Layer 14 of a small transformer language model trained on English Wikipedia (21 layers, counted from 0, width 128).
Take only the direct path to the model's output, skipping the later layers: a vector added to the residual stream pushes a token's score in proportion to its dot product with that token's output vector.

Output vectors of the tokens that the questions are about. A number n stands for (n - 500) times 0.0029.
"ff": 624 548 495 299 652 610 417 604 420 473 521 136 661 425 427 457 666 442 473 526 425 520 618 269 582 657 556 541 396 396 644 595 642 452 463 490 437 435 590 455 621 459 609 484 518 531 538 459 522 555 700 487 673 436 539 442 400 440 480 574 555 458 486 551 312 456 435 549 341 372 570 586 629 570 601 479 691 588 293 565 344 601 450 546 467 689 448 546 683 466 248 549 405 460 672 331 480 408 341 485 383 436 450 578 544 587 664 404 497 450 434 303 539 495 732 531 537 413 482 620 390 558 428 234 494 599 397 605
"ant": 521 436 556 522 461 498 500 578 570 662 536 185 345 625 379 450 400 597 500 339 596 573 593 579 449 476 647 615 570 521 509 477 606 391 496 412 483 575 624 549 466 554 656 513 547 474 638 462 411 482 552 609 578 387 520 445 416 476 500 363 726 614 464 681 348 448 561 645 498 494 447 500 528 274 498 337 481 327 289 614 509 442 351 472 485 503 436 462 503 482 553 395 505 523 467 626 492 348 391 491 569 450 586 468 627 595 551 513 398 570 343 473 489 472 485 425 506 366 586 557 575 551 584 478 474 582 579 492
"ments": 715 731 632 373 520 283 786 609 421 640 639 32 451 528 495 376 529 402 226 544 674 447 521 549 758 677 503 546 454 329 512 604 703 434 352 613 499 503 546 511 751 474 586 586 220 709 522 452 383 352 713 597 528 502 519 472 452 430 422 688 654 588 456 583 198 688 491 580 390 467 382 665 170 570 548 263 346 425 325 528 276 534 481 569 553 588 434 409 508 486 528 558 443 653 462 499 371 596 330 699 565 350 573 566 542 613 859 385 476 521 469 421 475 409 718 426 457 280 438 532 472 463 502 354 484 416 254 661
"ants": 671 634 497 518 349 431 542 729 447 617 689 117 288 572 352 341 412 620 376 476 650 472 660 514 474 523 593 603 656 415 421 492 658 515 433 393 467 487 652 572 569 515 671 585 479 592 638 561 461 428 593 578 710 448 549 387 546 497 307 326 756 639 339 550 349 417 468 555 446 527 361 565 471 351 400 251 396 317 315 847 316 483 388 590 461 624 414 477 515 377 631 500 545 445 493 513 482 349 304 514 588 304 683 538 463 671 645 431 373 521 437 462 596 446 602 458 453 388 508 580 439 576 663 376 579 658 478 577
"alk": 619 418 525 417 537 484 475 746 559 531 598 216 648 475 478 436 398 528 452 556 476 608 585 430 573 590 511 578 507 498 441 643 505 417 516 411 529 479 658 538 589 421 574 557 699 367 576 602 326 507 568 465 495 549 570 429 492 459 294 468 681 616 409 636 369 569 394 456 453 365 529 588 488 392 560 302 491 415 380 431 478 638 576 649 568 323 335 454 612 565 452 442 594 493 598 491 421 445 437 332 517 367 589 493 408 637 667 498 434 415 502 488 648 601 494 461 557 459 347 629 400 428 551 392 486 483 513 517
")\n\n": 590 407 338 660 480 471 375 603 488 594 594 283 478 578 539 427 637 619 360 596 511 468 720 658 536 641 494 376 379 512 699 587 563 542 423 628 537 470 579 468 505 619 557 565 578 519 620 429 477 457 605 578 506 501 530 315 527 550 311 599 790 577 462 461 326 434 404 404 561 310 444 392 590 465 510 282 669 415 299 674 618 569 316 492 467 620 501 550 561 490 547 391 582 620 458 354 348 566 409 421 480 335 669 456 477 661 442 260 312 367 394 490 549 475 690 197 601 349 462 524 523 460 643 386 554 617 347 673
" will": 576 412 565 539 433 588 480 612 493 554 816 324 567 499 475 502 576 564 427 538 288 396 502 521 497 600 679 461 684 451 525 601 636 439 449 519 438 422 492 628 679 571 633 606 454 585 521 560 536 559 610 506 462 573 521 433 429 574 358 555 469 465 409 310 416 567 464 410 451 326 381 514 431 542 578 330 481 536 409 733 370 622 550 468 650 406 508 559 511 497 423 550 349 427 488 440 387 462 410 383 537 379 508 429 458 591 410 486 479 426 462 537 649 503 590 501 466 560 479 608 393 418 482 430 493 537 383 628
" population": 867 462 479 666 545 368 480 432 451 398 820 291 539 572 397 409 556 703 338 501 435 517 613 544 546 444 579 459 417 319 425 688 550 531 401 631 489 583 636 535 597 503 713 544 339 609 444 535 671 517 472 477 483 397 528 445 351 456 305 303 543 515 482 272 288 543 435 383 346 345 553 647 542 332 585 379 524 363 321 615 395 390 646 627 611 542 359 529 649 504 588 757 682 461 563 694 351 577 289 574 381 314 501 612 420 535 512 339 242 342 760 591 592 539 724 366 372 642 470 679 471 629 565 418 404 448 396 627

Output weights of attention head 3. The head adds the sum of these rows, row i times number i of z. A number n stands for (n - 500) times 0.0048.
o0: 478 662 362 644 590 545 482 464 445 653 660 492 832 438 500 838 541 480 488 555 343 542 479 462 432 414 707 414 375 470 388 402 325 657 358 523 589 316 569 593 439 474 761 319 403 450 306 719 617 489 521 600 496 451 346 464 606 448 457 729 423 543 448 487 678 432 582 595 496 598 366 432 392 369 539 489 414 363 763 263 629 753 496 442 544 301 516 651 562 690 492 596 269 425 699 649 552 273 454 584 473 401 449 344 346 368 500 606 511 522 768 643 428 364 558 437 332 394 511 442 527 618 351 384 598 512 648 174
o1: 470 258 576 611 475 403 352 743 457 521 733 369 335 480 400 351 663 433 205 540 318 453 497 435 711 611 451 560 513 520 487 395 619 715 530 441 483 271 478 429 552 580 448 443 503 665 453 605 479 631 386 667 530 631 515 480 514 517 648 441 410 386 486 370 686 522 322 344 567 611 341 636 295 482 469 425 463 362 432 567 465 575 384 388 342 504 714 716 482 385 493 547 467 477 551 348 485 720 441 389 500 538 662 441 558 613 625 428 651 540 640 640 338 276 633 348 555 415 415 581 619 441 450 691 408 613 623 521
o2: 324 517 289 292 415 589 734 459 582 599 339 624 577 676 581 482 456 369 647 591 479 718 590 591 434 385 493 393 538 358 576 551 626 553 365 508 545 441 609 462 454 390 641 595 567 354 354 335 376 713 258 381 494 365 629 475 445 437 580 402 525 483 539 394 430 510 588 367 497 524 500 413 414 390 460 600 474 692 549 604 450 519 582 643 465 614 595 357 537 382 628 424 447 779 395 663 638 645 516 398 687 457 745 408 387 487 471 444 430 516 458 550 529 446 517 283 687 469 438 470 600 480 621 478 380 419 627 383
o3: 403 423 617 614 565 482 374 441 445 636 679 436 514 595 461 592 527 568 564 417 563 431 473 507 434 591 623 280 484 670 567 631 399 311 575 393 484 479 488 510 213 532 646 321 526 547 352 590 608 593 489 594 402 633 442 374 474 554 454 521 653 551 552 283 588 343 663 513 446 622 322 353 484 479 533 445 383 541 474 549 473 563 389 329 506 458 551 510 372 424 425 416 522 377 867 481 594 588 537 443 450 503 478 652 695 569 834 460 497 358 729 527 362 506 299 438 331 553 469 513 473 490 393 750 536 622 521 419
o4: 466 513 588 679 461 548 470 398 604 472 417 290 443 503 453 427 377 353 347 389 629 511 446 568 536 429 336 474 479 522 246 445 626 582 485 471 604 404 427 582 564 650 503 545 509 432 419 441 551 397 576 740 413 436 483 452 581 503 742 678 512 552 528 378 586 358 554 280 270 788 344 531 393 523 541 543 417 468 438 413 657 429 507 478 628 540 526 503 516 488 642 631 580 435 500 680 510 645 415 594 328 293 416 491 614 565 476 525 573 644 550 389 453 446 718 559 616 393 533 589 430 425 577 488 523 471 446 376
o5: 281 431 259 419 636 477 480 316 592 507 537 674 352 698 252 583 611 697 547 592 598 516 415 606 541 281 428 610 586 363 513 539 332 711 469 361 573 688 478 455 531 627 453 438 531 415 541 358 423 517 732 637 561 527 641 418 436 676 523 309 424 596 479 357 489 504 335 565 613 467 587 451 521 440 388 416 500 365 331 693 832 557 571 406 517 508 471 613 493 513 562 445 703 236 552 524 279 661 253 453 431 364 586 589 717 624 469 358 458 534 359 395 578 479 572 354 800 519 425 427 511 539 608 449 373 298 531 551
o6: 434 766 336 456 444 306 380 668 387 531 622 647 666 399 587 606 412 542 559 601 360 565 326 396 672 420 421 597 245 580 419 509 480 486 703 307 513 521 592 460 635 444 564 704 560 603 585 528 226 421 481 438 429 662 771 429 307 539 563 354 389 423 490 496 389 615 624 543 590 466 297 463 715 575 552 580 527 584 480 434 469 439 631 531 467 362 493 402 351 409 444 414 542 493 547 553 518 448 490 606 697 551 591 707 490 507 489 497 576 633 558 256 476 346 476 485 650 460 310 389 669 350 515 357 528 483 434 614
o7: 471 399 522 354 519 393 395 442 428 257 823 480 516 444 465 598 710 556 414 405 279 102 557 566 496 469 478 737 482 638 378 277 507 552 727 615 604 473 487 471 480 528 517 265 554 528 397 623 549 550 524 537 496 850 412 451 676 653 599 638 383 572 547 504 810 411 461 461 684 483 478 641 353 446 511 627 616 485 623 432 436 308 462 634 486 158 466 380 358 476 409 386 559 472 470 601 396 508 323 541 504 471 496 529 525 438 375 577 397 655 516 615 438 507 481 751 537 555 657 549 500 784 381 447 490 285 516 481
o8: 562 343 528 792 456 545 446 448 668 616 468 580 298 524 338 351 478 431 554 530 366 558 349 378 552 353 759 680 507 653 552 610 615 450 576 494 448 496 449 349 319 381 659 565 562 592 518 585 345 650 632 596 534 580 573 594 391 503 336 330 364 489 361 457 439 619 352 531 255 669 469 566 459 401 550 389 420 287 410 556 597 467 102 504 507 365 645 531 579 347 489 384 644 504 306 534 496 504 422 447 625 528 544 264 656 717 628 528 538 480 459 564 746 507 700 399 384 477 577 522 475 701 650 628 364 395 568 464
o9: 473 678 496 364 590 544 430 577 602 500 120 382 500 634 575 434 481 378 578 540 541 624 398 430 541 493 542 486 490 452 322 693 362 447 562 675 483 559 421 435 601 631 572 503 486 332 594 394 264 446 542 394 195 519 500 617 580 368 539 624 692 467 455 590 546 677 425 470 697 461 610 265 384 430 574 766 531 439 566 683 478 580 394 291 773 467 265 503 568 545 471 633 444 615 628 486 574 360 718 433 514 535 476 363 369 667 554 664 520 430 287 500 441 517 468 380 405 493 423 464 432 658 516 547 391 583 334 339
o10: 425 531 377 401 409 455 624 452 532 396 512 637 276 493 582 436 510 347 473 504 472 357 780 253 480 587 357 390 670 481 542 458 695 531 481 490 635 335 503 452 545 275 356 582 511 596 524 303 445 407 546 368 485 430 450 829 363 526 214 730 636 559 466 632 601 686 455 500 257 391 762 511 436 480 651 338 651 500 602 586 343 482 536 388 437 754 666 565 266 231 449 619 613 525 275 421 689 634 684 354 243 561 415 626 587 580 391 473 716 555 431 558 408 622 674 648 485 659 442 410 523 546 530 394 405 583 483 582
o11: 567 519 627 570 539 638 373 524 306 458 660 657 354 252 802 21 633 555 558 529 347 517 577 576 423 377 573 504 496 500 669 528 489 454 639 506 672 399 380 537 504 548 471 356 466 317 540 488 434 689 492 400 504 521 350 299 413 533 464 668 507 366 229 627 430 456 406 647 598 750 668 590 560 588 419 443 857 692 376 543 512 540 472 570 303 460 748 329 457 408 339 478 449 429 486 571 424 618 297 327 415 508 617 561 827 398 559 348 596 617 280 488 454 614 496 567 634 484 471 352 251 420 453 391 490 661 430 519
o12: 593 295 410 581 147 500 546 504 645 507 553 526 369 448 430 397 595 609 594 503 290 506 313 598 496 620 548 686 638 507 610 475 474 448 574 454 574 414 525 587 566 543 506 450 624 504 617 579 759 444 477 341 467 496 575 572 497 791 347 746 540 670 466 686 396 677 606 358 535 525 266 574 493 371 635 544 389 412 544 455 479 370 267 441 563 516 521 622 479 487 634 583 315 440 340 340 511 591 600 376 524 277 329 551 534 646 432 415 331 464 449 386 544 483 555 723 301 489 562 580 385 603 431 539 278 609 456 521
o13: 355 442 793 551 423 626 429 454 595 500 559 471 647 636 623 399 521 351 600 315 532 482 420 567 493 558 524 230 493 540 441 453 630 364 374 557 325 543 579 520 630 386 506 562 341 599 682 450 538 549 340 452 474 350 567 565 507 441 487 543 718 644 570 515 318 329 351 344 521 659 569 477 305 592 582 553 310 646 623 642 452 522 525 568 536 747 483 550 658 444 288 539 651 485 454 517 504 583 687 517 418 466 377 503 503 440 474 598 484 633 583 442 305 510 548 157 385 778 519 376 510 358 720 607 376 375 544 407
o14: 500 537 254 435 362 506 324 553 438 466 445 424 653 532 568 329 461 637 534 362 380 479 518 540 694 525 473 521 761 556 435 478 609 571 553 438 271 419 621 585 582 613 550 487 372 515 385 609 606 500 485 720 417 431 500 391 520 523 634 432 535 337 619 746 289 444 310 468 421 386 405 609 467 647 415 649 217 479 480 488 486 557 451 503 578 516 617 443 592 617 414 708 417 281 371 369 753 407 332 554 245 446 503 607 572 600 449 336 393 606 482 469 363 581 524 603 698 532 497 527 691 466 627 481 475 617 601 442
o15: 484 510 622 410 408 657 561 278 487 724 428 618 313 494 637 440 432 575 695 601 402 547 608 703 588 651 468 693 620 519 532 415 436 387 415 489 466 490 275 593 449 543 425 528 500 580 467 550 444 534 570 325 576 278 423 375 532 373 461 507 586 444 346 496 461 406 555 586 582 471 575 547 494 748 438 702 503 382 535 542 520 615 443 179 497 496 556 487 529 574 530 450 461 807 629 563 604 395 391 532 549 654 432 494 516 411 620 251 478 381 374 429 411 661 354 624 430 640 436 497 523 429 378 506 421 487 282 487
o16: 549 471 340 531 552 322 585 460 753 462 429 527 524 594 676 658 633 555 339 582 600 445 396 459 503 572 391 477 576 375 482 567 676 646 562 264 420 450 583 512 503 613 452 500 457 596 631 573 416 601 444 663 551 716 306 322 380 482 349 704 604 392 637 493 519 694 354 408 756 383 469 388 636 444 487 478 456 468 434 456 513 458 427 606 540 570 562 226 303 465 431 525 500 390 567 463 520 555 338 510 407 417 515 566 556 497 364 509 546 382 402 397 519 448 494 664 351 585 651 500 371 367 724 500 488 480 514 578
o17: 539 507 517 375 551 325 471 633 369 413 490 514 344 599 635 515 485 473 591 494 433 588 454 576 261 541 379 357 359 507 356 540 398 517 366 469 490 552 593 688 326 538 472 632 344 446 810 542 493 519 383 661 522 432 547 427 642 642 534 368 439 438 516 415 392 433 389 494 241 549 376 408 604 451 729 444 471 650 470 385 432 541 476 500 510 770 315 543 649 346 455 726 535 583 610 468 479 596 527 256 520 543 293 576 624 579 825 371 623 382 542 419 570 423 581 372 557 617 535 703 395 453 642 640 473 462 525 598
o18: 386 323 557 388 528 585 596 549 455 618 369 409 468 545 532 466 371 431 456 606 677 454 384 307 709 579 277 466 390 401 748 423 648 618 451 454 697 228 751 474 532 329 582 588 595 620 402 426 311 552 629 575 654 424 390 324 517 389 422 464 652 424 483 384 377 454 601 500 466 509 566 546 562 546 612 533 404 490 580 531 469 290 718 408 582 321 607 570 551 385 635 591 525 632 497 415 415 307 766 338 462 466 439 567 483 543 651 446 422 641 518 422 386 529 575 600 416 310 468 438 517 537 658 519 272 614 547 548
o19: 533 340 524 608 403 524 561 426 611 436 397 478 504 276 740 459 416 586 449 497 458 552 417 580 634 636 233 517 513 639 457 475 535 500 385 477 392 634 382 477 525 342 478 526 625 595 500 707 418 581 637 382 510 576 452 503 363 312 563 392 471 531 388 876 507 610 640 387 682 395 605 586 556 602 503 497 599 552 401 375 390 563 581 544 510 698 555 344 411 590 697 276 287 434 506 484 630 424 487 446 439 654 423 410 474 560 511 216 380 513 529 205 447 442 754 552 651 468 611 312 623 406 406 497 497 507 594 558
o20: 564 582 441 480 470 361 629 254 545 332 275 678 411 528 508 545 418 552 452 574 674 587 610 533 724 341 537 425 697 363 679 540 563 412 425 543 529 562 421 457 402 468 479 634 636 488 447 550 362 348 468 596 615 575 660 535 431 411 667 331 588 458 471 268 295 442 453 479 264 338 529 489 457 477 359 532 342 639 424 558 526 393 546 467 632 466 161 696 377 456 598 447 649 556 322 582 735 481 298 456 444 668 514 635 529 540 588 631 734 332 309 207 496 518 404 343 654 609 465 437 578 434 590 765 537 504 500 675
o21: 438 518 282 511 526 275 601 552 504 614 326 247 843 520 564 744 601 540 367 582 249 526 283 570 635 443 314 609 428 301 337 630 568 461 490 452 351 746 449 376 530 469 470 356 618 589 559 537 471 596 477 607 544 488 473 459 401 284 669 447 616 441 500 594 385 511 287 534 457 422 309 437 452 519 432 483 458 544 703 348 558 537 615 511 562 562 372 525 486 562 631 607 658 392 513 448 422 191 457 667 568 773 724 486 556 405 671 504 397 466 519 389 564 531 421 391 454 371 699 641 518 422 369 632 490 453 588 525
o22: 507 652 693 636 429 389 518 291 321 458 712 380 317 310 406 249 589 429 531 272 362 427 696 591 447 460 446 637 489 455 571 493 445 496 429 659 571 544 524 597 590 592 407 330 470 371 544 472 527 697 605 574 467 599 265 708 637 344 539 676 459 698 587 743 796 472 500 526 355 532 358 632 433 512 554 315 353 445 700 186 735 565 476 512 675 567 338 618 488 702 555 593 366 421 514 425 572 571 335 258 329 320 449 492 560 439 121 389 548 507 610 605 336 519 713 437 588 557 518 617 551 535 346 584 468 547 508 492
o23: 528 567 353 303 342 391 413 588 413 591 205 243 535 640 574 524 445 549 341 489 697 397 563 572 323 445 338 556 595 550 483 399 385 639 797 410 329 400 562 454 688 777 565 433 575 536 822 534 347 426 468 526 451 397 544 632 664 560 575 539 584 640 565 581 489 531 669 472 705 635 350 439 618 420 334 514 439 650 359 558 590 375 500 452 614 534 334 359 563 321 504 422 130 496 560 375 746 481 529 493 326 632 584 456 583 641 408 445 383 636 488 526 387 493 515 540 336 403 618 459 701 493 541 524 564 601 673 459
o24: 514 536 641 383 652 538 450 456 449 419 274 356 302 785 384 449 500 453 479 466 771 647 417 636 459 417 479 522 716 559 374 603 517 422 500 521 675 518 639 534 508 527 286 486 462 542 300 500 417 534 628 255 581 466 404 557 584 476 539 677 493 740 593 441 539 267 376 432 572 529 270 656 514 438 383 320 459 385 420 703 798 573 669 393 633 590 533 650 647 435 453 514 610 351 555 438 552 543 708 708 336 405 416 402 417 566 411 342 626 581 597 383 552 412 653 337 553 537 563 482 436 500 508 443 436 370 492 303
o25: 504 609 430 558 349 619 511 593 408 546 287 371 320 471 418 427 606 599 621 615 675 272 672 412 561 576 430 575 711 519 592 493 378 500 451 298 425 536 503 459 430 604 442 507 639 730 364 379 791 481 339 473 456 267 306 551 573 515 565 335 504 496 614 581 445 273 558 214 374 454 718 542 496 564 481 394 337 512 435 525 666 547 585 597 455 782 476 584 245 443 425 556 431 676 398 195 492 777 747 523 629 778 463 277 473 638 669 281 380 507 701 461 358 630 352 407 515 668 456 343 328 612 409 665 578 472 579 531
o26: 392 426 559 567 382 556 253 725 514 514 479 507 489 513 470 300 414 489 349 457 321 796 276 514 569 647 483 751 640 364 503 529 477 465 737 397 595 467 428 756 630 520 610 661 666 350 489 449 542 500 675 367 480 672 322 398 366 403 532 578 380 622 429 500 489 442 493 393 737 446 422 670 635 417 381 616 554 447 544 658 479 625 449 444 564 528 493 576 468 497 365 534 349 481 373 497 416 454 500 503 447 282 480 521 503 442 378 383 718 348 386 640 624 553 556 580 410 544 602 683 500 389 698 289 601 354 433 507
o27: 378 482 640 287 568 371 596 350 385 309 582 380 493 639 418 623 348 521 373 307 434 459 519 483 544 415 643 340 567 688 292 321 583 430 408 456 564 544 228 537 481 613 256 567 565 387 738 475 766 298 412 700 726 470 576 407 510 413 649 693 460 540 599 523 419 639 373 681 472 465 598 462 321 587 532 514 415 660 610 607 443 470 663 595 692 496 446 607 528 529 518 584 579 526 462 459 332 664 601 392 429 580 517 528 384 603 569 538 692 364 422 349 362 362 525 446 636 478 457 447 588 323 523 497 500 500 541 390
o28: 672 815 667 531 340 552 459 439 466 500 507 594 749 565 577 380 593 577 240 493 477 697 401 536 253 364 413 504 555 536 341 490 517 359 542 433 532 587 357 391 631 479 426 378 405 453 436 360 515 577 472 515 311 613 346 699 392 479 786 500 573 437 745 248 324 530 411 472 345 510 585 411 461 485 504 500 528 666 532 523 555 623 504 383 528 546 526 811 357 696 277 497 541 743 599 331 455 385 731 533 269 529 642 504 652 543 496 421 490 383 519 533 385 413 438 317 489 377 517 361 478 659 617 545 625 430 434 551
o29: 419 605 469 377 692 506 563 547 457 545 458 373 349 454 456 381 565 606 451 616 361 613 374 531 540 604 542 489 520 323 484 684 560 507 734 395 544 424 450 759 485 404 672 530 486 590 260 435 461 544 546 661 708 694 398 708 686 620 606 348 540 629 517 323 577 274 404 320 521 672 480 343 382 280 434 282 286 567 439 519 595 654 753 364 443 576 575 483 380 379 400 798 480 365 592 527 424 507 649 403 447 531 563 383 466 359 432 452 336 431 555 441 651 377 601 508 424 577 454 514 430 528 558 477 535 472 686 514
o30: 432 561 546 659 536 602 279 588 442 482 615 333 798 403 436 586 328 489 610 342 352 407 628 535 256 364 493 543 426 676 516 406 584 553 483 586 517 581 573 473 470 723 444 300 407 576 289 485 608 497 315 426 671 618 431 604 294 561 399 526 459 111 645 738 486 463 651 561 547 539 352 486 380 489 532 483 562 514 628 399 378 430 489 585 561 337 496 556 414 607 511 377 374 446 529 534 485 496 468 620 496 577 510 314 317 754 396 605 483 654 664 411 566 463 433 558 521 283 680 689 561 648 355 513 603 471 553 722
o31: 571 640 510 411 564 538 503 395 561 607 458 590 603 497 337 492 740 550 700 242 394 670 522 613 365 379 403 550 274 633 408 506 404 566 375 562 520 747 435 550 441 463 500 563 453 234 729 471 461 631 549 629 477 552 326 536 572 520 577 396 700 543 378 531 574 551 441 627 338 408 544 452 396 345 332 446 517 581 360 641 496 755 439 409 500 588 404 531 405 541 418 436 451 556 665 777 460 465 420 403 637 355 633 455 541 455 473 741 570 401 401 448 545 467 566 214 497 496 448 627 426 393 539 289 680 674 280 525

Each question shows a token from some text and the vector z that the head gathered there. A number n stands for (n - 500) times 0.01.

" S": 442 511 444 645 553 612 529 484 607 536 288 343 450 519 414 645 547 547 431 502 681 455 503 416 521 568 507 527 467 586 557 619
Which three tokens does it push up most, strongest first? "ant", " population", "ants"

" football": 402 713 466 525 515 499 617 528 580 479 532 327 500 571 494 560 719 535 594 514 504 789 482 321 556 498 562 368 598 384 375 487
Which two tokens does it push up most, strongest first? "ments", " population"

"ust": 491 498 526 549 605 516 506 468 547 556 419 367 296 494 416 600 510 487 575 574 675 637 456 411 345 408 401 519 643 522 483 696
Pushed up most: "ments"

" Mc": 363 639 432 541 624 572 442 512 511 377 339 469 436 508 505 569 467 562 537 414 576 507 429 475 551 602 518 532 400 541 492 547
Pushed up most: "ants"

".\n": 557 582 523 583 413 517 535 491 545 448 391 417 425 421 454 542 466 640 501 514 543 591 544 396 468 423 538 437 557 526 585 609
Which two tokens does it push up most, strongest first? " population", "alk"

"ve": 571 586 526 466 445 450 531 323 436 407 443 520 212 437 408 560 533 488 392 513 466 580 463 363 431 470 466 521 613 562 417 777
Pushed up most: "ff"

".": 595 624 484 673 485 578 459 564 641 318 467 443 541 317 562 536 534 559 662 364 444 613 413 379 373 398 791 519 431 567 623 363
Pushed up most: " will"

"ist": 566 580 687 520 579 522 469 512 320 567 597 499 462 576 506 518 549 526 539 476 498 619 487 298 525 555 432 569 609 589 371 670
Which two tokens does it push up most, strongest first? "ments", " population"

"um": 555 642 599 564 548 563 435 540 573 604 287 494 361 426 432 606 473 575 529 505 604 549 508 386 390 487 565 477 582 502 467 715
Which of these tokens does it push down most? "ff"

"an": 591 419 564 619 472 438 541 498 466 530 325 413 300 384 405 586 473 520 465 526 656 602 414 297 561 525 506 464 442 576 472 608
Pushed up most: "alk"

"or": 589 573 581 564 491 601 513 425 496 373 522 517 422 371 476 582 484 586 460 576 717 592 617 284 467 508 528 455 530 578 376 645
Which of these tokens does it push down most? "ant"

"er": 542 527 358 622 466 495 493 475 508 514 350 391 348 474 379 581 473 500 414 531 672 553 441 533 456 471 413 618 546 674 457 655
Which of these tokens does it push down most? "ff"

"201": 568 411 642 632 562 488 572 414 591 550 351 440 197 431 488 653 403 445 421 560 694 644 342 195 491 431 534 446 570 629 513 789
Which two tokens does it push up most, strongest first? "alk", " population"

"e": 501 533 456 621 365 493 440 467 530 345 488 348 330 438 616 536 585 592 425 574 626 588 459 249 505 570 630 477 653 788 380 665
Which of these tokens does it push down most? "ant"

" with": 554 506 585 535 505 501 493 359 478 452 347 397 317 350 475 554 422 519 398 514 642 607 450 406 491 564 420 480 433 510 555 728
Which three tokens does it push up most, strongest first? "ant", " population", "alk"

"ack": 501 574 483 596 452 470 427 404 347 378 404 482 370 334 624 611 709 588 428 531 592 662 573 332 449 397 599 615 462 643 524 577
Which of these tokens does it push down most? "ant"

" represent": 538 510 523 556 525 442 524 444 468 479 384 493 390 324 399 596 491 568 479 529 623 550 509 371 492 625 543 491 479 537 561 619
Which of these tokens does it push down most? " will"

" two": 518 454 458 604 558 601 600 301 593 475 391 566 352 494 387 519 409 635 447 553 555 556 445 350 477 592 463 533 648 613 334 760
Which of these tokens does it push down most? " will"

"ot": 525 496 558 530 508 538 476 489 394 434 382 524 378 399 493 586 580 545 421 503 526 608 427 303 434 432 433 543 509 595 459 659
Which of these tokens does it push down most? "ants"

" sh": 448 614 474 543 497 469 529 485 571 438 517 424 536 473 496 549 635 520 517 522 624 628 516 380 445 520 584 380 628 458 430 502
Which of these tokens does it push down most? "ant"

" the": 547 494 615 639 421 574 527 452 527 492 359 479 289 361 457 737 488 559 397 494 624 489 486 336 417 502 424 454 489 550 556 760
Which two tokens does it push up most, strongest first? "ant", " population"

"on": 277 852 350 655 335 731 469 386 654 326 465 595 442 151 529 609 699 632 390 648 819 675 376 401 444 553 686 654 604 764 525 589
Which two tokens does it push up most, strongest first? ")\n\n", "ants"

" player": 446 671 481 550 507 454 560 514 565 466 514 364 512 520 498 560 674 540 577 524 553 732 541 343 524 503 560 371 597 408 414 493
Which two tokens does it push up most, strongest first? "ments", " population"

"om": 527 531 532 655 523 564 497 416 511 527 393 352 304 469 448 681 557 569 421 580 736 583 411 375 432 545 525 566 434 552 443 678
Pushed up most: "ant"

"i": 693 634 539 637 526 528 557 408 387 312 484 546 399 170 362 589 582 806 549 514 464 370 452 383 423 242 671 526 554 552 454 670
Which of these tokens does it push down most? "ant"

"1": 628 385 595 621 496 481 566 470 537 493 338 427 227 377 446 632 359 410 469 479 619 585 361 290 479 461 496 406 495 600 549 719
Pushed up most: "alk"

"J": 489 483 560 552 621 520 505 514 530 566 414 366 265 517 436 617 468 547 549 582 682 617 458 427 360 415 375 537 574 516 512 718
Which two tokens does it push up most, strongest first? "ments", "ant"

"y": 449 533 617 478 550 510 597 405 563 442 598 345 305 434 345 437 460 529 622 408 642 410 457 434 495 489 381 446 415 719 368 672
Pushed up most: "ants"

"it": 522 362 610 544 457 267 598 412 403 492 522 459 427 370 578 586 574 543 595 672 419 458 307 418 582 529 536 496 527 714 663 618
Which two tokens does it push up most, strongest first? "ff", "alk"

"ual": 525 495 545 557 517 521 471 462 522 595 391 385 499 409 464 605 542 576 485 575 583 541 365 395 466 465 576 463 514 503 438 603
Which of these tokens does it push down most? "ff"

"ie": 577 602 532 561 442 418 552 358 449 416 382 529 202 439 430 562 527 511 380 557 457 590 402 366 397 537 470 452 557 643 400 752
Which two tokens does it push up most, strongest first? "ff", "alk"

"ary": 395 650 556 518 510 560 602 455 515 400 410 524 453 398 430 630 614 526 536 543 615 566 519 376 489 490 621 523 524 545 431 560
Which two tokens does it push up most, strongest first? ")\n\n", "ments"

" p": 518 550 543 499 574 558 508 438 510 404 405 425 395 465 434 574 473 668 497 523 621 515 420 268 426 591 573 574 513 582 414 612
Which of these tokens does it push down most? "ant"

" J": 617 556 562 496 532 725 316 413 720 521 380 510 486 424 489 599 503 606 527 602 608 481 427 354 466 344 599 464 467 593 442 747
Pushed up most: "ant"

"ies": 492 543 556 423 636 532 525 364 612 450 507 509 451 500 487 535 554 541 515 595 597 548 594 394 445 367 522 528 512 547 281 619
Pushed up most: "ments"

"eng": 464 717 505 398 511 454 555 335 484 583 558 452 488 390 507 580 592 425 644 656 787 619 564 424 454 414 492 578 598 618 447 634
Pushed up most: "ments"

" by": 462 598 551 484 503 516 534 443 543 438 337 527 409 382 440 612 539 526 521 506 545 629 512 362 448 459 602 500 444 493 461 585
Which three tokens does it push up most, strongest first? "alk", ")\n\n", " population"

"ers": 444 549 493 539 471 416 450 358 569 446 463 547 476 480 496 607 499 506 516 585 643 636 583 315 436 476 559 496 573 469 394 721
Which two tokens does it push up most, strongest first? "ments", ")\n\n"

" ": 526 466 450 584 473 533 485 496 513 481 292 480 408 343 400 456 549 589 449 535 550 594 501 328 492 503 556 544 538 575 505 637
Which of these tokens does it push down most? "ments"

" Music": 347 671 523 512 599 405 482 343 524 491 609 355 426 445 570 716 562 588 493 600 463 758 501 302 534 400 595 551 482 567 510 637
Which two tokens does it push up most, strongest first? "ments", "ff"